Layer 9 of a small transformer language model trained on English Wikipedia (16 layers, counted from 0, width 128). Numbers have three digits each and are written without spaces.
A neuron's activation on a vector x is SiLU(gate . x + bias) times (in . x + bias), where the dot is the dot product.
The model reads these tokens: "6" "th" " in" " points" " to" " ret" "ain" " his" " c" "ard" " for" " " "2" "0" "1" "8" "." " In" " " "2" "0" "1" "8" "," " he" " had" " another" " sol" "id" " season" "," " c"

The vector x that enters this layer's MLP at each token. A number n stands for (n - 500) times 0.0067.
0 "6": 634470375666445583530361581624453482599456466475437587508378477524583469529285400507527563357571549590459338619562539556321578680693296443596419573321379432543478559533478409538392430475540561419406550449533400601572633525468489517660485461499459723237681747597478446553494422533585603488393471369498467360364618481595545576397596604421376522440396310783528568581542592578460492483551
1 "th": 555384281481423551624767534811607508477668364450288511573573268587491618230396391482752465407489466503242335460473646461262532566679337593556429507337168303570292603572314391508455659541559404481632433497576584459533616336386377462756516627637538721353551639553455311662521457485684672322531546461550387458378427444793312480453625552395466463458384495745571562564400511397299558623499
2 " in": 359602483704517467563462523501336500561594414559632476715449424529575506619548453655688560378416438301403475611528440556461371631540482348579467493391469384578542478459553506482567491635560351564328473486596473653574420546460523532579350418708559645478434657500578394641462639498532436345449587257726388569375588491542472464396542519446520465528559743727507464407529681465323362334507
3 " points": 610495376468326494370413408435546531654263355398573338723486584294238509765460213622552365426462334451316485713340508536508558559392547607499285575650490548724470243563474296538502297548413476572599686413411602580536686510401598422464475790639550638565468678731373416534417366529507432440499517702654517496098451406539090555389209546410396473646648494679469400345645573552497559671607
4 " to": 380398560530494571525573438366459566496428318444717610464405520399569476486398271574397444464405476511667623456582443473555496609532453385540488402560484535581477486532560468535539665597577616565674567439616494537576604285621616604436307348783518525481277587475545512429532554478732440410538636560704532549491529624494639462369214392499520326527485594689847439407432723521480436618513
5 " ret": 399547266574318433649452506593480480778921582257589577722481318280315378574529325586591534532562351413512455611501387650672483378137931546636662555196527236672483627320306339571475608675567559567621515820593798527526371724638562575507584402365443479616551530504464503383541396576658610522401609522579609346533495534382338506670501566310549372589626723606440463394472576311311603467645
6 "ain": 563480687383471433536548337538466486619451511566359631420532651662598619614387572568653671358358529811631418595404381477402510517556458493824603554701763347533536401568572349537471359558655523369470641891601417486533404393527553277468501703672485282515456717822536554582492451410645545287768546598706484500608524385351416519336221387485375520583512706721695250369684364403534684384459
7 " his": 355488451367541463705353383691542402524520402568389586400547393665474470696502409401617615377495596736483546463678450533609515394431328731632532582492618804747508383560451580523462263475571539465490421537455669524571443400562650369555378399522476432454601556611342449370615529469658465162441555554685515456453573632335496675244522613476515473709576531711559393440405388520530552638618
8 " c": 565466426584460250795581685697527435600482334449521445519688448454325524679488561570796595472566530352459572443665627498667390461516483403344574461486409340628512434634465564435309634569457690624514556425211685440516478504407677315606419495389678321472414657674596515563692595629355574412461543439665657493385415643620560525527700438202692582605313973611387470703543670460447563513494
9 "ard": 542530227325258565532310581508591336507578466446436451587607534451571513519378720587147475596363392625542578388546432192503721495618496301887307381571241602495493445475704626457572347479249376350536737563488638468493660493402512577586591576526725337620355710777563255526459387606583509594459508601453240129478527616618410393602316620472590561815585389683597266592582508481531539430561
10 " for": 343619511700414530615475511379608410573635504476747627568472475508545405492435439542570551554470518438566607718432619445700340659434385466482509488359538322497461527558600433421624515492640428609569552701617413568576486360666648436531295436679595437615477457509457611525627510558732453382458634575649513516515628356458629549612546563520459391510637867701648428410601757358436583508546
11 " ": 632499439313371307392431568453541428566400512513540498564467420411531550477340367530343461637611480498288615547416459411472476361485574418480587476654425386469260570568499600590398364528473643398393511419385355609571492609384495493512473340557604190490405435490562497573591531635620370423580491618711461430400571623478430244466474502242579645442500619394567592483649530569359571543549
12 "2": 406528355419500482426440627307349541439454413520467537372423463422655556448384455731435520660513434375452604483402495553496397547778788498417466517443592573450342483454539415344386607434517532454406523486395474642579601644501710426629470484541346406277398412555512517555727445579503368401541531714581556374428399528638586515574451525451420635488521626666643651650701528370593616689631
13 "0": 400551417333595477349211401424470559658411620621475357529455490270663430424431366646527520609540383474509572472395501500343399425634725444634623741361715355589308451562568412289314350314499372543386484524580610585564430522562488513592355436512370523391357591668637400523563524700348383323371527616559667317592384525465400542551449707440565605394535513672478622643534278482576541695580
14 "1": 463390263547626480444370543466490503520510732575463460458466487418635520567365330552434611551491354482538664635582470685236490606591695388403527455451574310471427470559458550468356392602436395585597552431525383629579559659536575506585445608505359492301402490608539479545563486494371519405379542638593610372568472528537375580672745510505546506575522628725568496619625197345643437520667
15 "8": 455306421498440513517247471596573469413499537454458546548434451547386418473433324423450380583506452472488479648560627545529529508470578379477534521592416234523516441642421396416224457610297498416509495234621502604569535596550591443626343585563556359360487395579460639477640469501492701474522447419384609321497684315685564558739626753430370538483396553726406410414667273525452445805563
16 ".": 639441373444382685595493372595335580673427527631591572607514522477391397515387311436540401369537465515422366554402592566408611639463506598427421619537699472457484675334601553599479560543289475514460537609504415701554525398704727396602366519497411483721766595415413379486553591550554479328537506452571250433383645363654532375484457488365539560462368589734457602568351600402603423475636
17 " In": 383458689539560209428500625607169414539520692631382693396701646379554338513540552578555517599463383328475510555578353495555392557409595522710480336264597501645349456416693619476552794697520489647187445473784594503547486353456503450504417473529523758544504523540450423650406644563506489554683526296790401576686496379436486496520541580405396558417732917711378563527524591584587338511618
18 " ": 647566390398365260539422471448493419472388601487573526522468416428403618567366222488374416564577483486247619469402432336433512462381509261535563508525420377537308383523607581553480328479491519441388500456412475596570426709351456532552563367513419279514396567379603580615516555566493441492526553655675451453347518638501271253488444598236490522504479538391445473541547639781378573606469
19 "2": 381777357426583661507363513370396496395517533452440393363453528462529535463299385859396396502463442121440586502331477548475403580673729507502460555377489667448427363430602487457494550493453496586390488584453503601571529654636645507576640435556346604376332599464513528676647494632373348441525564707618541392416441582739367395618262562453502487368519573656499706687463665509650568764521
20 "0": 415555306322580503420283397599454598718537645559510243521583521271524439543340323651487424579513444409606585487343467478373445374395504450638669650373481428589377348508587439376435253349358434652274462440579602558554324574615481600497498390505369682473355714574626370565519639658286299415347533594573697362516406488676264412515266652413613508312487465682356585628367420575520494794491
21 "1": 458447234519594480460369559502483489427555772597451478426481474359450574678289353584469615454465357408558650632507475662220546629562623368412519413425500374454448338572422593562460481612402359607571558385509369622576511662547552483530613638467347623342412615526631487530492535488200438403431529638606613415522551457636384484545625448488512554558480581723556525643480356319631366567636
22 "8": 464356456500470487516237477554555457323523604493424567539431519531309482597370358366467439452513442438565478598483598575481598564497519415453596497563399279491518292621431463457265516538330466437522500205668507627571520552555588442570456600504532507387483498505466646430553490475337651519499493481376654319544722268761554454670511629425385512473361482727332412422572301507476449876495
23 ",": 532315577363471403469378654493314388345567658530529620370431451443500473552277488470606525397534487624544440466427529537382679484558392574541650532545600373564671631507615351558301715477477415470523575506355435626574535453598624455589452556553482622774601634440265287453474553453470537548488564613433511450538538240718477382560243392446363543486447587689393506443508588610470453663671
24 " he": 396356348404713527769535536480562435354859342605559548527481482506402433744490391385627378443527704562586467366563333377530710312476385618679548736369414373699464227545604504658455672596658375464383434506489619563531517420532466453756275561594314617492874676555381680506573573705707447532603481456609442394736367586513404465434315278365399586685397713606478421462242655503602690629817
25 " had": 472719473612657597554578441435564466521833655622620537583591545621532338809467404510367406370526633338357606427242465415522636523436365667572410412609427319597618399309591456723594414273655518716519440525334588579558568342616586491516335545642444600210543480748427451402473544605579382491432475401660509388724606396565472484298404535385239553655542896579289427428456645396574462580718
26 " another": 341435420502651432771399600488682277670540480606409651487669390433471463451439544509519556264540468590524595519577445395559569337399533548658411530510503697613431331391307457557458210389501636674529508268442538446564644346644589368710386495462363475489359697612293389525492550542808500341399499656562624495387588397435375470514384355489373559684614589726550385444400551529617441655433
27 " sol": 671425465482641461225212438322539472470221458563535544670507439407584514607642686517594336323515443556714646611664222368491462485603533444202669477522463296664617506282445578577617590686385496605558475528660592363499694482319603578453417468582718385587262673509111502658479519634315230593604571565478346422453626521375170742654448621400382239390567548548823410391516650659888621635679
28 "id": 533557479322382308518654454438347242903438539428449489540550401486536561248566653669378520629439308467498490565381186308513565428276207299485722543501467090485498319447258471596396559517392549570552667472559641468517483461479569384627609401746561549294537497536156411477749443565623327526338575467385099334667887404423553475575490666489615328577345558572465549365597694463593651437527
29 " season": 449302685535377431688510635418503419613462246359367588615663519377216451474647637381688481284483428490585552603399584656539413217786333334561442567447307426616533433709466363437516414219355519577547609272363684563549726443364591427793460583582558456609458268524416531481474424786518412551546644469577615469351630446735451492512348624457517417567594624657545242528554426511629515853683
30 ",": 574194509318582287477544653428328426539542582519619637330584429471522441610291470539592430596555498523508559648501520378430557374511291459465515501557353453511656601593580471499294706510481432490536593386293629607571574554627710444693360588740512533661629515446252322423558530590625507554558601631487465514327660367576462521374329300465515601524511579658416354383455599526548515648690
31 " c": 569449424659504323759663666696507446551591483411538482510755501452297406748477569493734505498550548296479545410568635496638369346473601464295633439461399355571567452706515614470296715537435712615514523358256625441518575485480729429671398532338675282457413692629524579630689578593298513476549474442654676513445444578675533484586591346210644556521346930600369502729570661450463614550443

Each question shows the input weights of one neuron of the MLP. A number n stands for (n - 500) times 0.0014.

n86 gate (bias -0.130): 361477541357475685620305529429529643397335443486589465431699547506572420509422571644576541436513389551543543348469438409813595614587551598549532511517535648583555563521634363553575518553546532342466546304542520365415543410486539584489508492375622641417514472483609460515520634699376506506622467399489429435485483410200471345578514364448521604434456465378363486470606583541543560306538
n86 in (bias -0.114): 498472560467412547570436618351222424465588515566416520531449462459446418333505447519623557576464433431457507462630421538555502479399361491472467429388534410455525472447428561548431575432472495467408479539648441463504453581533495635426433398517498453511424509565521375438384473586475366470359489454404621621512521667631543361657483685555468460618588401414586467423559410466498524551519
It fires most on token 17 " In"

n220 gate (bias -0.191): 492449446500547551709495519533606552410555478485580434540562348503460339317404399413526540524584587497596490481503422294460437582558649484396476526495551556378548729405524638546626361492574438442407635522448521483522489527407396386434430380416535455449508537337661521540476383421503497524363467632600513666367754578547513481460621344440459317478546454438570508508705530495492377395382
n220 in (bias -0.014): 510433364421553470547386515500459464567503546507349359412520361413577463602488415525299590520509471422540571419471598523658549394503477619505668548543490588526412532391601431361525490615416467500577448307476651612434552460587471446542396445539294378404376549434468549455510360514451349387538498461456473508407502533468438553618548598527410424379440495457495434362256515401579542468502
On which two tokens does it fire most, strongest first? 6 "ain", 18 " "

n118 gate (bias -0.203): 486632717609404367567531528639414533628503503630400399460534517540362386483444445624674449457560641385590514483595591446611491612644410416655542562538749605430575622580656335511551520448271475514701601552307506575526497537525593480431402419378508475495439412398545699457544406449417578544409567344394392687459506523464458480480421472591532527488489509454491608441553480491548272506353
n118 in (bias 0.016): 565409567508621454550364563370547458385742521583551687513526318607617510448447484433500523607493525476437692423461460487510581578561479530431523627656703495357410552348477573534436495495392444515437382597505455479500503436399515689600564527449457553590364520361465505472443592524502430418454514490467488430508583656490604425647436594452440393621515562476492572619328417593437571628541
On which token does it fire most, and how strongly? 3 " points", at about 0.95

n232 gate (bias -0.125): 577292621505513636538416370332558387546638570448500577473652500553438548306470625467529410636512463644568468585604386415492762503599755438516435623500638633365536455464379473331546453489597649398513403514489602609490662492538484418460442570450394505631442383569527548481481515412625503641530562558420402589570505388614562470690516405610464497562464536498547423617511472599530470479389
n232 in (bias -0.105): 500470629445519597443597535682500434552523603505375514660510434515542379559485520556414530550496321521383677449495461475548300535443417430503482565647457470445576367475495426534352370523480458557542336438507421532532502457604612433441512531546390622363534505586510515553608431567414530561440521459300424587355527747583425465695415350440543671552443444504487488519565428497428580485560
Its three highest activations, in order, are on tokens 26 " another", 9 "ard", 15 "8"

n178 gate (bias -0.184): 525580447508587528525522447420602424346500396537404337572565523623683395472458506443582397489473522335692363652449582534399511508361503533467500361548511514325383519506486503687506330537500455539514511494565442635428564455569400445516613569410461494382630525560574394525475405455377610727371582446552448523425450424451581429419321360522583403586489429401433629402536609497213242508528
n178 in (bias -0.089): 464422352544552297396529376578622341640523543458462422424495282548627556615512583609433588471550493609483536433516624587517482413439674449634520636453564419609605531420594459465630475401411441403602360430524476426478456618493471551663535498527456422629595455512440596475493662420457449450527525472471536453444633569455539495500537429583413636384549343492500512598485508565502471490488
It fires most on token 4 " to"

n165 gate (bias -0.080): 416500511544489677470481445460475325306586523471543398641472379452464495503411460461424317386557492566420424343346492413486642519618520426439392561396452567421598587368391503625553525562451528527533530443562470621443585589506573511486511495525461610604497541476549557394476592394416492769665516492664546579343516444427566430661533553567633477403492260368416552299729341604495379448550
n165 in (bias 0.017): 466535407460522540414559485584503556566515562638443341420525548518614416459473375495381727525398380464614473452321566391458574446562446510428562505625533473545479554599537478476415596589525468572419542423665428502436428347495495580402519457521562470670551585256613403518566764567627411412457484464446580533551512382580490525590590490411462508567493384451415515505408449596544431591500
It fires most on token 22 "8"

n275 gate (bias -0.063): 478519607494379403401318558537387460533532471545545469458424382617472462670525443562560461366450432549605688480567432523497440456425537528617511609572773617392598527492489393585528587525574517506638340412522550411498467536517559474407406301490545602423616503416484538659427684436462577574721479479678402483491555391373696489305375339555440386440404483543388437333379429565489387563400
n275 in (bias 0.029): 404431484531403675523612469524429622376463455480441580485357661550510340450449508537480283368528397642557429568623460531428405490604614618526585549344536472368586566537475533586348461479525693505446477484427543512529449526574575431697468426408487569423503591371459430529495471498558444394293631555624299610540500529582510484500428466558466554508527510427492528287566592453441654472562
On which token does it fire most, and how strongly? 4 " to", at about 2.3

n54 gate (bias -0.251): 366495386401536444604409463453453599468625636621415399503511617418366497519484412440637406293593624508441437641384605552373605505486447481409554420410541387592451484514511481397524446377495521303529617577524574529362407611623482547450521441364562655624589419503410566500489457454437444521586497591540560519392452435544540386519581314442593500519423505264514674362719434541548513434497
n54 in (bias -0.019): 544437510690412490522590477464469502647495510483420474669635408490399326613535513544544639604475396636535500418430559367543472530445474588281434544609510429577522490582537495741503531567455558527630465503431577576456483614465483453490422531595305422410392539446567493530498631493493532574548302432517377559638495475647543400651452361480513272461570441520569507517420510467552593510485
It fires most on token 5 " ret"

n198 gate (bias -0.165): 458500589604340721480531568465306536525471474541514329401445583471395506705582427295677486528528433529426708457677613534554564598547509486440653399500652557468427550465759452712500583471536514503536312672602609441560416543534412447589530448354438593623547506428497414471353564568542489392466462467556414364556326531489475489710477392518541658480551491432446486605576645442447508363449
n198 in (bias 0.067): 607441442544566529533567461452248495421489350398485507529537505569396526420536303471510518555319339484360503408335586637503433485508476399526375453460442552433584503601446603590479518487497495448387497479634438398409361450324540500406553667524550371680482543622359525505604490458561379480579461518513558532564585513538427558448552534437386369602371529538558579470278393376415645551443
On which token does it fire most, and how strongly? 16 ".", at about 1.1

n228 gate (bias -0.141): 525472520639372546595523465576487562550513398527610495622428521510576508477452482283577406523618498434497468490571656567444404563455474402462472600429693541546512403469343578505467644477460566518538354471324560387448452365482409450390561617458589492432621416498528530615498488454423497562337517262375373557455485648547561505503475434641536455592330469485423510500477357570593679525378
n228 in (bias -0.096): 459404487456531478488478572556589432512425510441400395458497470594530544536480492482517659517527597422589493580471529450488520407456597599664440517557341483337555539427527323419463510538564647517352436385456566654581547603416476451512401476495480542486478466666554592500527660350541473549523723519463651515559655608408453603458393719542579361595526611577563510509475406497453310532522
It fires most on token 8 " c"

n268 gate (bias -0.134): 601400560531618643571445495441461414387446465514477594643406553424543542563440356400507459414613537681397519454511488464483458502329594479428316521659519428489493523362495476422584595541590510412396453309451469548498457433524493488327629463375438486406477649484547477409500373450519509594567416525462537522505550534553443527567517553616339540535509561479526460466540292425396345538538
n268 in (bias 0.025): 495408645486382743690469536475579486397349563384523576622345453545461514718532562428529544507524409540483390493572410473427545387412397461571639477512606500389512526596517592467317446438418556563406459498512563575576447598541557558407481465498605488514576512469608505412400399654562519550659562589505517488533505574566534370590607539517505423497526493370404481472452375530454587359498
It fires most on token 22 "8"

n33 gate (bias -0.157): 482443452521528631497443534354452526420481641525561445589620471686555313481416392420606402468718536410424443378548400399495557594500299513345608571429476418515678469476547516679505602404417571450503417473544424678536625394550549446428383550427592448442585451513458454513528413424513698469511438622505551607386333370362455670621521598630497475427425430411481552503544541441510529510518
n33 in (bias 0.107): 449525605417433335502502542650402490480438490538365474559462477482490517520399351583614517537659527567362621485564483452450505617608495552399587393621520502434361541500449375441480430394527525623370564393478591685624485488498536451580395486605371667697454531432622314443410430571507654485560544464563558515503522485483559377443527564600442563349507505494607558538633503510441470468500
On which token does it fire most, and how strongly? 23 ",", at about 1.6

n80 gate (bias -0.102): 422617525508471566470418451435422596427472350566592425489489511377456489385382494525607533448429376628590414650379505383338486535526593358489393371489644640505461363411613334571505442397468522454386511506396552440363484494519481636414670455452445334389567278371446642494503586316446443470401557675465586517534562475463465414327640602534562662412432533450563414422386711458489481408516
n80 in (bias 0.010): 639505580428346466626421502549495528642537455532463491466583427515483348512625451493321399507571557335382479459549488546488579474527510426459447558593624490475590491547424409569394586370505423402493450554549479474421481384548432475696404514447693419345364528566495512403474500410446459429439575437555453534557469507416332478490326626517443497448615422444502528528517584564691558621572
Its three highest activations, in order, are on tokens 18 " ", 19 "2", 14 "1"

n204 gate (bias -0.145): 420434596524464571550403634622349528482437492545599445329366588433558596446487573610482659495444490615445472588505451382532454466443603471466521361589449759558472383484679390530563607511388603547531463546585646524422497593311438598409571480556590660581477485541578686460324583556557448565580637365419521387446466460597555468482386495550648633563475430468495611550529622495403447396337
n204 in (bias 0.019): 651412477535502462382503553614361451420505333280534562359474569319540575361518425487421480477421542558510483497447416515546360530445422535467467500442536485481522500410396487367452462526398280377615680495507495541534395381440539409433490517546609462626505535530570611490451469575631362567536519385560522500623555678542369477495381371554629463539452541511299502430578606374523513532672
Its three highest activations, in order, are on tokens 9 "ard", 4 " to", 17 " In"

n61 gate (bias 0.035): 434570566490571557446428557457566470595427653502563512466529547649594384391607441301566487497537526454573556207348566479456497570516462376492443660693584516507719518519577389600518563402549529456430448444487374483421485324505594457411586515416398518708708462426405561416377609458528482405521616477459515508543575458396469286526443537572417500648430474522426520420497401534510487533443
n61 in (bias 0.017): 581449399316560469444551539460589493515577410401517708490461596600454536487641487550560361603463490369631457552460410513508529515575410480456559545502414588684642561474419602530490513461681492388467459466425373458549622557600503545593517488427526492785538581520302422464492666542530518376446519525619545322519576495630490534425552472521316687551414471533575422451421418476452513632595
Its three highest activations, in order, are on tokens 23 ",", 16 ".", 25 " had"

n209 gate (bias -0.138): 634497543686444582563409329446417551394298598475672483666551543562442349395584659492570482521488521442316446529475464532516595484254473542439466596561356405558595549570645583578447516444492479484531393538479466457544583468476469388523645500430566471561546678330427397285513720520531544441466498497339510511495651505618469471629500460509395514541417551455466464447482416508349550391589
n209 in (bias 0.022): 451357648547599500571342483428528488547400500372569505368490472464517407551364518540366483443511529371453505570653672475570459416469528624493393478380467448393486427315451544426575331518436594517421357352473564518562680573522510467449348536575488475438534412478431544457488323450626470573568474445542570467323424623481436563515632600476497408446633523532445388381507390520483396620502
It fires most on token 15 "8"

n73 gate (bias -0.117): 575439505464510538442551406587338512490513379529453543546451270497574594343485385586500556546671447500454460552574552305444503530383492345416333613369640520546478653448460591498436529599480564589505454324458480584562424407396512638573589407425505467470570450573745360436367566414492611573557546591538523403360518632537497583579423503553508697593441549507505530534559547466383398470431
n73 in (bias -0.042): 490490418488545551432468451545613581469477376423651546532460463470588507480412575577610490532607623367625495537328364450498372551485682454593564516498532394519467570475403500655547385480570458534485580422347529565563432379534479607572509352572436488632464454375357488493493521453646549385421398538556658495533587416521498584493584345421518433693484515453589411591507510365488400333505
On which two tokens does it fire most, strongest first? 2 " in", 11 " "

n31 gate (bias -0.207): 487552569646594487596458456546668668389419549465397438529505569527500376505497521383456574353572477462508410686472500519511414539655511555560403565467309631493585626599647505538497553511484448342446435530618503495599401555633556457521414470406584456492485426479539605569451647452577458533458577422394608537486648331510573625571413592549492254630510529448497616430638320505627297459398
n31 in (bias 0.002): 509530698488534465595428474581369493553715565455569500516566601390505641555288421455534533575369406529575518432480586363530474408493449423535556518579545561582576548628553551491418746441491467581426655605457611534486465516567498551459385469425523384446450450466551509444589529493436482420448405563601546450572512401434458398556547418515429461541493509472582461458530577483412458718416
On which token does it fire most, and how strongly? 22 "8", at about 1.4

n208 gate (bias -0.209): 526437558503388400414443623468607487534475432425613599608569455597524438444482452519528434434505544560594474572452439548489516604405492356574403836702410476500432490484469339437511489545407411401510339397508555560508477495453508448582480603432587547457567333611461541683394515467639674603407597594549639513562599402546445479505426400691704569478595439518458330578500597537518490492406
n208 in (bias -0.096): 634527562490659483408464665548440502678470382453474603454532498605561445525437605604390532446457369480471620559413550540502427469389535473422539432577465456344435433567445517563417530401519529486597604400445570476526517488473507283526528528502471439350194455553488414556581669449488613498549615549596452542513657512393573463583422559574510456482617547471502378556631415394546498459444
On which two tokens does it fire most, strongest first? 29 " season", 26 " another"

n46 gate (bias -0.112): 577514563576459537438416652532379355447424433638600505492537469555559374451297500609459503650497522447604589669570561448579535433398328657590582416568483557382411533598481534530624397322500568408478553561406603456483245466475396456422410524461523598370555367536478528605577497505597335428415471347450660558354397531563646500466350500485512423523549443364287608454494587643503326556224
n46 in (bias 0.012): 543376505381455407570534600621590555558546581369481558544525555508615449402495565667387672404579490347600457495580462527539407471434454607485537448599527525358416541535406546507598500607493360624536427409593743471485522616422533490538457465532559451467498409428604419495466484507608410440386493566425562475647498564479595525444267475362465443492638630511421486589527482515391600618591
It fires most on token 20 "0"

n20 gate (bias -0.087): 553544426519413645484537477442622628468566532509511440495531464562552370572664392340429498573443376468530442455529617505458613602300546563415540444538559549630511680471502558419453564447681526642502481389360572455479612427577432510468589545414484460489347459495521505514447458345493498546618587452521511598578598543562603410474434535599368488619347572526412484419549522531584472477474
n20 in (bias 0.076): 479456538569428521488419356512443563397611536618469680414439396300361656493537400476659542374303564478500530632487602476591557514495404537442507534531387509604511628611495482498549483389447509472442502471514475525528523633620482353559498469410418595504468550479541589383486496540432553445537368489518530495481380458683572349484519521508521355486469535608484441427521512493588454541579
Its three highest activations, in order, are on tokens 25 " had", 28 "id", 9 "ard"

n177 gate (bias -0.117): 517525470612537472555423460694564278411508466512681498525411391665452450307437503464520452412455581487452433615551448648354508520490477420631495500590446394339534634454438637632588469551552470490355493412544420422428373553615461513456515493444513475553561355382445446586502567488298600502566569400493525646619595617556655487490581515534564431422591477461500409601585562536473603413425
n177 in (bias 0.015): 516507578546650425461474579543343545475561563536430529493640519395521572524381751479598542526383424449544470637628521462448450537279382551498563433606609519447409484583401472547479474514465523532458493565340475438498463509516457619475609480485526507480511393681442434575502606601345431479427436529548598533553435514507623403516514512452390539358498538498408470377430368376502640530488
Its three highest activations, in order, are on tokens 4 " to", 9 "ard", 24 " he"

n154 gate (bias -0.096): 510375632560554638473540447394513554473484625517642424445490500567686453433553562418559525492628473568741473291611402388558389567599570475505596498515683379572531502436460530524505490492376563395470365446537525532515470366520400417552554348484497452616461387411594520503485502461539565628495364587502424492679634551585663475523518608509446611604445510480614604507470513474278467540427
n154 in (bias 0.013): 485527577706598616446348483467495661415418500488642584515578460581685434611525518530483371485493561639557505638531490417564566427485497468443483486450578532580491580470541510552557585533371621517387468497630483473532561525591486541546378543555393515693471650473346461435483470429633495485448554550593621487480483582402571422428728651447515570352632636532520485366647541553517539466416
On which token does it fire most, and how strongly? 4 " to", at about 1.2

n65 gate (bias -0.123): 606568481518413545510591484476462595599473362513515443242890417468550440406513476412531471555451562434579487431447474513516600562342541620516437634482532537452573508505539573374484468666503442529573552403497458481334393516516513584441457558364521427634621459549497572373428500329425482603587520475479472484440591657610694441537347492519379500489490254455357606520445519556513563443479
n65 in (bias -0.023): 584526519585470562632500417490529465551616424439505480507372344464697446510507315570537519467405579527583463529338421594514446420335431585533441698546397483579636395394542505439429476478509391479404406400468491504480531450389505475435385380428529512594572586553465519533549450445456451514596583482516579427578657562408457476578552567549534388304434358518648561430403459452509611498495
It fires most on token 17 " In"

n212 gate (bias -0.178): 635528437593583526521446402457524462444581487507527505469582529516521405487453463415388253417574553424523584466517667558378551536417460420588594490490384432456752497299418577448477550661541521541317590415520503436437479335582480618378565440395380552635573467518451464558637571378470564673542552472308599571578444594558466526529453484463545484452440603330432528257531452434490469472479
n212 in (bias 0.032): 590474498653521505593505450470520493531537579661419509471534446626613502529404493547507466476403566520644611690551592427570557326505592529469454486525602435658500424573412634666623463414543440312519438658549452414445479447502540575543409493420461469544418526370400611447606463629573433474556448474491613574527524541554392388623370512524448343537624625471616507466529520390576548538495
It fires most on token 25 " had"

n192 gate (bias -0.150): 203451644603450415427448437497603582619491455492524366500489381494508600413478511428551544634520503514369508481516351544437469508466613413319508497445622623437453618517519405518401422450416648438516313582471627502508522651503386421559746338513500484440519390412659631602532632406425403511616469537594511478381514541537557378407462297527676414537558372401616468406486660456402489495372
n192 in (bias 0.008): 564502520421446406512361423289488361467500547437460486592498485609403574505466614599417590524526512616563422527426424593466346493432420428500609530654520524518415569453490642567592601364431505543483582438526414520438438507380587608476460391553551529444665460481629436454464546535398459528490378528550578616578665534335471471415549422528478503445356414554622683673534498456644543481442
It fires most on token 11 " "

n188 gate (bias -0.116): 682511522551492400735487559547497552532503536552518452589530541533425492588435434456540484249402632343758518495702474634481453489556531513549608547596680414310505466593471423436538623640444535551420471492387505483384364522438618453474505487567460460479356424458521540527529515588563313463381597406434376640442481459542543391643400462531599341667562410421378410441484605344508567529438
n188 in (bias 0.043): 507422473466588356367447568274542483630538555262390629505473465495500481542449313525397598551530519510590636527636450663451490553558457466585500613608490559519409560512363427474473535560411402442413440535493585427485531645551462462620509505596581570462481445426529548593576475603517435452726592542659595438505654517555512512598419480485537508583390393489468586586449555564456379546481
It fires most on token 29 " season"

n280 gate (bias -0.105): 470622506571372486424285511511391428497526455634392448536472359564478422455678562461546390566500645449585487564492545528538402511409554456574390445600691684523537608494398413382368581525541593367560519539551435483515421519647407497403489366331429535513484382567486580359524435479452457508387640299384505573435511373346443422253648563505304589525558383462274581552527508592402500443582
n280 in (bias 0.037): 402480442431418398424500398536660546409616557507400420560495485378339606564582418515529368537558515399522588535605549593620472623394598398522443440397369365405588593416360557333443482533527592493562522641410552580619505462542447665571594591493500480620507517600539420600527479471493606576480467409549588541647603420456550389597480610594541566431529325665477407552527584591532493532468
It fires most on token 5 " ret"

n302 gate (bias 0.074): 433356553531505521526411529495366538497325478503414493508591495605660557478532538548539548532493407590489379463409639406400554669440440442468334416465487500417638528618580403593553612578313442461484544554531479714510458479466554369559551394485505592523628510614570582285454597417371610526447645452406629436486641620441584401431574566653476544527591471450397686369545413607424361427500
n302 in (bias -0.080): 527340487525548403539564381434424486566577508348529502537525467607587627525577434530553540448473310469579468638486674586604520566330643673622411605483533438587460502505539645472552503452277569608603606500529404529521537595557476479627486498514408387476377546658608435470502434555546412570440498634461381396421426595531532415388465584460290356510500475517495524602505497545402406517495
Its three highest activations, in order, are on tokens 16 ".", 15 "8", 0 "6"

n316 gate (bias -0.247): 553497611508495436489426372492669500418419522538549465639465473516388537634532555456589699685445442400340479500531646688368665495508594500401342513585519580500474342473574601685621478587564511532572404368341383458405537443521417506474583469448497519374578364563550482565594558441573694631659576451442474650611492640399601524578666484565500554447531582403411503421617492622396540577537
n316 in (bias 0.011): 431470369545439450525507612598612478485495417423615406465437391554475653375420413528681480405500488578597525394452480510573595629555505473553467296642510437541514596378458537462415447355527628525525423464647326404494602455624456513431585512502728722502385417456559571588458547546559582547445419582414529462513488379529502611450663508478457563410471424478568480562386641472386385458483
It fires most on token 24 " he"

n28 gate (bias -0.162): 474567473473448572516359529577443453542581555541433465395462405407602561566481486369469565481457426330613453204382542552492583564391555495347379366518728581523467508571410473487532546519471532380516577665432455539425484449377547692426565420473511529508560448532511482427558518518335426621432515461519337347555370665510607435559390519594412316553479541424340479242393459347601393553425
n28 in (bias 0.044): 548525535564526584451370673556485594471467515401507570495284472432569573535419629462411500617381502513697561480481710520545536488508505458443527533526605564514538556540434463488473415545432453532400593431527595444502480520517526457478395659514498574678394519592427662530456627618560419561488610488483543608480507493387399503554354364555495443597481407430495483453770383545593625388643
It fires most on token 1 "th"

n48 gate (bias -0.109): 403437438465386533422652530421643468472495558595527488587554487383454480440614508521527538556459495471472567492632587565597537452606487627365283595363644464381648445604515656559559565601445569520548354534475492586473508341530401516493525402500638533449569515410540502636375522502488381445597498409445438575524651436596548466469413712610578513545461508362503308386667395565482442467378
n48 in (bias 0.027): 395639399500539483592488464417524495355293373400450433543589498485585364500519570449474410490570521461412286586577641563452388462608593568502338454445317498430511507416612547568476596691444469509397512561567343513556540588590468534472502382432569420500581523419519500390428516618437523523409590390547461592449448404491531517460607557553534398520539507500371491407526424577387483523400
On which token does it fire most, and how strongly? 6 "ain", at about 0.75

n96 gate (bias -0.170): 431570545595639444598575517610448522553427512511557643621651383359388494471489520342583480398676470676379494551692613363472462558412506268331393408549603537516693447466506511594415654357525545539475520604519475456551416591592402337475554392438537634486399349381517497472442457503398648605670601560508500517358631330402480440461461384566463479515608420405554475395441621406679590433421
n96 in (bias 0.040): 382563440673557456490595581490432560531503604531491493650530468404534553420466389612589426498399625533544613435375558545495639536408391380527441255535493510556355601485381663585530435507410517524478381359589449460517461594520517698493536484482379673597541534430345546423567498486502512421475535564485478678421454512419554560579483468601472319566469453513634425587483374415481488439559
On which two tokens does it fire most, strongest first? 26 " another", 6 "ain"